Layer 5 of a small transformer language model trained on English Wikipedia (8 layers, counted from 0, width 64). Numbers have three digits each and are written without spaces.
A neuron's activation on a vector x is GELU(weights . x + bias), where the dot is the dot product.

Input weights of the MLP neurons that the questions are about. A number n stands for (n - 500) times 0.0027.
n5 (bias 0.003): 478379551571317548346465498534507345430287523519670508513429638378383033717513531322631706350453555596639599432340488493600668463480435528618693438305714462518395637515409358640504537813187368
n17 (bias -0.038): 500588704599404702358492391437396515661306596432542409424485531600401485467426889532400494382521537706716367531666483306585587528632582532585420328558547608533246680439525430467285566734358466
n30 (bias 0.024): 728715294545400111608467427297585344595553544673439513505514380173475569503521555516316553614653572472330654374592556414535548412368592204337535859749412406674642620525718577368526488351410654
n39 (bias -0.118): 505376452462513491506443438543534677531533574433638606527631572455649430480584413556480491535666474330507451329357625446469718566517544682581260472454371466355631376422713356474541553714178578
n43 (bias -0.151): 485403888603591428141559579351246889484387549429640448681318344523626581382345503586735430688609521477367263628182448480505609265491552663535427477245372463460512580562481375465512547720623356
n54 (bias -0.047): 544373556594374728467374645269731613416261622464498282318497746384352295484744819685302768468536523668503355397522400577449610423620426414541447337434279552418763469558502325572605518689457345
n63 (bias -0.100): 851412559423666499306574405343434624473533466397361482533679555534236468846374571566556624501455567598655298589523570234685610429399562402421753277587376483518431417766395599649533450637577358
n64 (bias -0.067): 310063442568618484683525629524435255745447529628438413545697752323279309591583456584505520537386414502775545510664492288437650412470569335708287271345632574721659386327561636483387505358536631
n71 (bias -0.082): 541275635227540781778460595566416535326424415552581154264596559627536550614298611486919508530361442479430554466354672377519384554285296615268383687690604422137542446446577591529330718566472389
n73 (bias -0.035): 441383783345495396341353546470434729482330410600548653335460530673359563334526390619742463373603596437204690464507381743616365363504610603499510308348605506439745553537529513561340434551448529
n74 (bias -0.068): 350462669612468653473426422527421642478532611286473552655542386646561501552553343478403219331466815393513407478286420503421364703415661500614593575628563422197548506551478748435547244471743506
n78 (bias -0.064): 376441641431611553432164537483282571524597434560482684512539472456619494505458375497294475474640358756467567714286374400597532671484756513618460528519690498477401480434569237394517597572547373
n81 (bias -0.046): 676467603276262278516556622774612503272450563683486444677461432739530589405412558352835594304379561301469446364670529349501438435448404344516515556491389521632576376741503655622491257493564524
n84 (bias 0.027): 543525668347548571332583285308347771607467673376718613617572726418536338610690685576438609336599401649494401612475338472425652256595311421567499331359609307504439364444319673569634405523450422
n95 (bias -0.029): 506545580484180578606644436524441516421318565679583392417646564477562527433378564495533546278860693590735389594380263388592579483333367443498659486445683457697518337327324533448676076641547153
n96 (bias -0.090): 622536491522534406489433579597684483595606281427401450720369641582577406553157600454616397344472572212437354377421443589631340606742559562430593454603557474322612361533588612594439253565502485
n105 (bias -0.125): 739666440507396675550443611636590631305628566557378418620630402274400577409459329207441416449503520493419425391331609401483498446197504488633570465726597518459487404517695394459633327632552440
n112 (bias -0.095): 354394784607418486511438411540562572487517507478456619491644475426408420606352548353299407446655454542464468321273456476396541458608428380414581410552556758373692441720757492606516728592339537
n118 (bias -0.061): 496262626409643583657643460783474543460473547686513364567577672442333438501302806676381350708510474332422379613277656146595205453485488494597671396495704560599455465412553896421704644461349419
n124 (bias -0.185): 221237538393383875319229527670430424431571724243654547349454404491416491669768705783493497331545549496163502539373691404584327551597335345244320426530837629454645430345572631515503509738820585
n143 (bias -0.184): 372170397470450712387433860606618310296612179526348652519475576396671170619777587390532596441477448483225354393224435579512816661743523473728432307584645443495626652256390475600769594484209702
n146 (bias -0.088): 474614685657596634508563280486569435320474765503372683647529616339449479628441582740349433426301391513595219579563576343422549387394602365534539468642412745424235530594587323270593377567560426
n147 (bias -0.186): 612616746338400296501332382603389389456565503265236536463526669643825467473437463492400675790293273673304612565568400591681519575311434375443354284612507765489390469468772480482628607670371393
n157 (bias -0.121): 518301691209418467796471495475108558663267563733397213376415711466569464445219540545326606623570408502540324720487569286481274691703345563505634475677781517432674492478784599504404561613563729
n164 (bias 0.037): 535670636551367576528567345672642186379477293618525294442488536732360397393593547526538662533474323424581364742463499269700690452438477670446771495559655777309613311392698474344534407508563545
n180 (bias -0.022): 527533514375329437561527497495644345392522602329279252638453558507310664493438503380543625676458352390700654569301574557577579693542357300552630388488550656559504435517477619410571345625350511
n192 (bias -0.081): 478681626544358308228375544584356602511239717472543359763576499366461396702526680703552458209377624531709493881472610543621613427495545640673766300469402329724331043400689468434677296711393240
n204 (bias -0.162): 486520648478568798468350240462368592193494363354685130745573434383453614615655667576773517541408708586592504631393351489364503360645495613402723392549447541391533337687521433276387468532642505
n215 (bias 0.024): 408432420518486317490392378693548651471451449511625552590627657539281425514621764621561670178429621523413602537411381446598734470318357408560722466542747557716447727243548471704354399425461215
n234 (bias 0.008): 719830425409521242560458248563689440540593506666506744692423392360628660543438443523396507623653597503439405350640600583238314445452587716398147510598658420551422609506530474383425653386541727
n237 (bias -0.163): 538244602578388842535655309424691587650302394441392567375624560594598342574675622570591648548217439563421392365402459567664411631569306565587659554426492400560369562631339471593219521674346533
n255 (bias -0.060): 396400701302600591438511207484511519603400612585633530280672587480619622617440597417715650456391540444412458431561441573605466287378301492475596472515500473253450455436531581345661690594174642

Each question shows a token from some text and the vector x that enters the MLP there. A number n stands for (n - 500) times 0.0094.

"19": 651600394626346593567516388509513540700623575546507622606373459600358367672472518522574600446560439546494523617616366405399595597396416551361335489256485511424578618507433460511558530351142548
The most active neuron and its activation: n5, at about 4.5

" a": 594595433404278496517398352403479549728491614542415467714480493528322550616393520632597624497533421488348519744649469442485329617555505528490453511545537410359464534561510648507551493407132534
The most active neuron and its activation: n157, at about 5.8

" f": 646585407470345483643357347518633602640533620587435487676602409454246565578437548608597459410602586458432534753600297411487528526419632610506422558394501402578501363562379578504476424278311463
Which neuron lights up most? n192

" fre": 690595437553282572564349463407608570625615464547361487587503351507207589646384592568604466419571502674429593688558407486440560619435433516554435538403507530357414523697391636410417524266403470
Which neuron lights up most? n63

"==": 615532485733422515533387372391546693723518579533534420575449326516413539527416575746580550393639400527367364591433414533440565639448459638424432506290507579424551491680610489470497424382209446
Which neuron lights up most? n43

" while": 674497465654464564430520383377685648544633473642519529604593366446321504563330581556464593482528462507391573693454482514456426582434331503532443456508532479435506493640389633357577631210173566
Which neuron lights up most? n118

" as": 646463582550364467460355427459645674667683479520415463670458404535288549499400508580595558477521522445396673705485555613408431608402417592477386574525426484372538506562481653466532371348133554
The most active neuron and its activation: n180, at about 4.2

" ": 499556424459413586507397229527434351664506588575474681737651497451494564521505534613547640454472466562389529514581376460543635594240537616489373641280685389489494585547418596478372452436283405
Which three neurons fire most, strongest first? n215, n234, n84

" be": 526515522574444514417435367488644629605629544583505496809513405579222607627416565490441393400569503526412483692452364447392487512446499499437323611519487497427555482694511674483576545363157469
The most active neuron and its activation: n112, at about 5.4

" kg": 564654447580374487487397543303598754680588596472584465611475380450237436615533475611401536435713469416477394627697434502485561508497509571485358512409388406473644604647410484490526549359271356
The most active neuron and its activation: n54, at about 6.4

" which": 547482493677454481454485361408654643642575547609437499532587323462365562595384572679481572468594599595324540694471425361407492627505307491423509485417575512392527571558423654299605582297209502
Which neuron lights up most? n118

" to": 615496443572377437499417333460742706623629560593478462646650357478289486553371527525534546503540425529430654772532447503482575569428473521564449526428538501527438479505449582466518368292122459
Which neuron lights up most? n215

"wh": 531570463692383517657414340525576446709479484608493446586518354511337567437353536381577644552569485490442612804544356397499576560533466570361536423391565461442544441529421569424628621162334556
Which two neurons fire most, strongest first? n164, n30

" adj": 569609416519375598435360437403624506669520470492436501715412262569244567654572641608671503427559490700301528700650435523594424568520482533381511469471517313540398417489484593483459432284517452
The most active neuron and its activation: n192, at about 5.8

" reduc": 564580448588469622384306500398694614624649523666421561533601328387219563447528547391573518472638730543290420625580377439501594543453454555500502453475601356438372422619408665437528455325427559
Which neuron lights up most? n105

"ed": 478471397532455628404364334385660608682612620733471574633475484445434538527573651453578426468617624528334449586573324451568534540415436519642429573400590350422481409408505647459469503461115546
Which two neurons fire most, strongest first? n255, n84

" known": 531468415584449603471411403446633702574670539662417534619519501371331513527610479486522679443562679542260403735619306450332527599442451561527467474430483431420475468456515452541624557289224587
Which two neurons fire most, strongest first? n143, n84

" G": 650589425535279542600446282418641507591457550522426511637585475487295594565391424574537528496698541428329557667577497518443370643487509636445503642414412313433682628694426462430477503333289455
The most active neuron and its activation: n30, at about 7.2

" also": 402486458652435607503478379464667621536774633726503522688558499492245523535427580517485569412523616640327466680584290409351448527404392460531443467457456424492423534594474521523577545295274474
Which neuron lights up most? n215

"On": 549542347616456544449437438351718557557529592542451507578562334554383533451546619637582526516455405536340551682477416579486588692422473611490455522437736459352426494568469601408454504282097530
Which neuron lights up most? n237

" Little": 567495381640378519514432415464608595802532535466325563526429276480360527456444485672573551302538443538471445796617509602344485577348495539526403550375581597452587571617492544425487577344257554
Which neuron lights up most? n234

" the": 645493441489313513555474374479596524720489599555494447696476428464375539623412453620596590499448504509438535765608490398437437654418447593573488514446496484382525398615503599383442582361051505
Which neuron lights up most? n192

" (": 697617534584357532507500293362572577622601483599527488597547423563301556353406524652492580569649613564375520642532278520436390570449469647335463471471486435479467503621612570486409498347141540
The most active neuron and its activation: n234, at about 6.9

"\".": 649440430619403647506447384358613750573601606517540503576530326411425516533499631704509606427597504446343479645408381410396503606486359650351358549351493499453566568612573578348511540367221572
Which neuron lights up most? n39

" its": 590542400538380491442451403371616594680504593612479446667463402496424522678421521654596536405525420539419547772627474478367450670447490575571383558419526519335506438594497539389508487393069553
Which neuron lights up most? n192

" |": 709576370746296436609414448350554569616652600603491506665450434453351458561527577605526475534656464519421582546537474472419420578357420521482364597461424481462539553471714643472345515296206428
Which neuron lights up most? n30

" was": 494536439606376623474501365312655641493644599607532499669462502533275656571469696510425492441640530551331510660553357429402426633554501504493472415512456496488446609578475611419426520299129477
Which neuron lights up most? n17

"ch": 706577428659354356585480421424628463754580464558499626590445322472354488616480394440401532550523463409431575719533411423409362601334450524507423792416553350554626505590507467419449619348446618
The most active neuron and its activation: n30, at about 12

"ated": 532501435607421631496417309280678571613668588563435527627516413478409500614579700630511485428550661503390454623591456416522570602506461543595404473426581445444495431390384562491478361453058521
Which neuron lights up most? n84

"ac": 632528473498420600440334473423542522713532681714516511714349318515419613539598447396541568372518520632320455531711508545486446524460395641610394737429530332464440427316481575475418354436373575
The most active neuron and its activation: n234, at about 6.4

" red": 526569323444432607377346319544669611686593578601392478578525407489197485558487535589640555346475661560383683664641467521501363569391486542447407550517587388484378440565594637525439503317328504
Which neuron lights up most? n215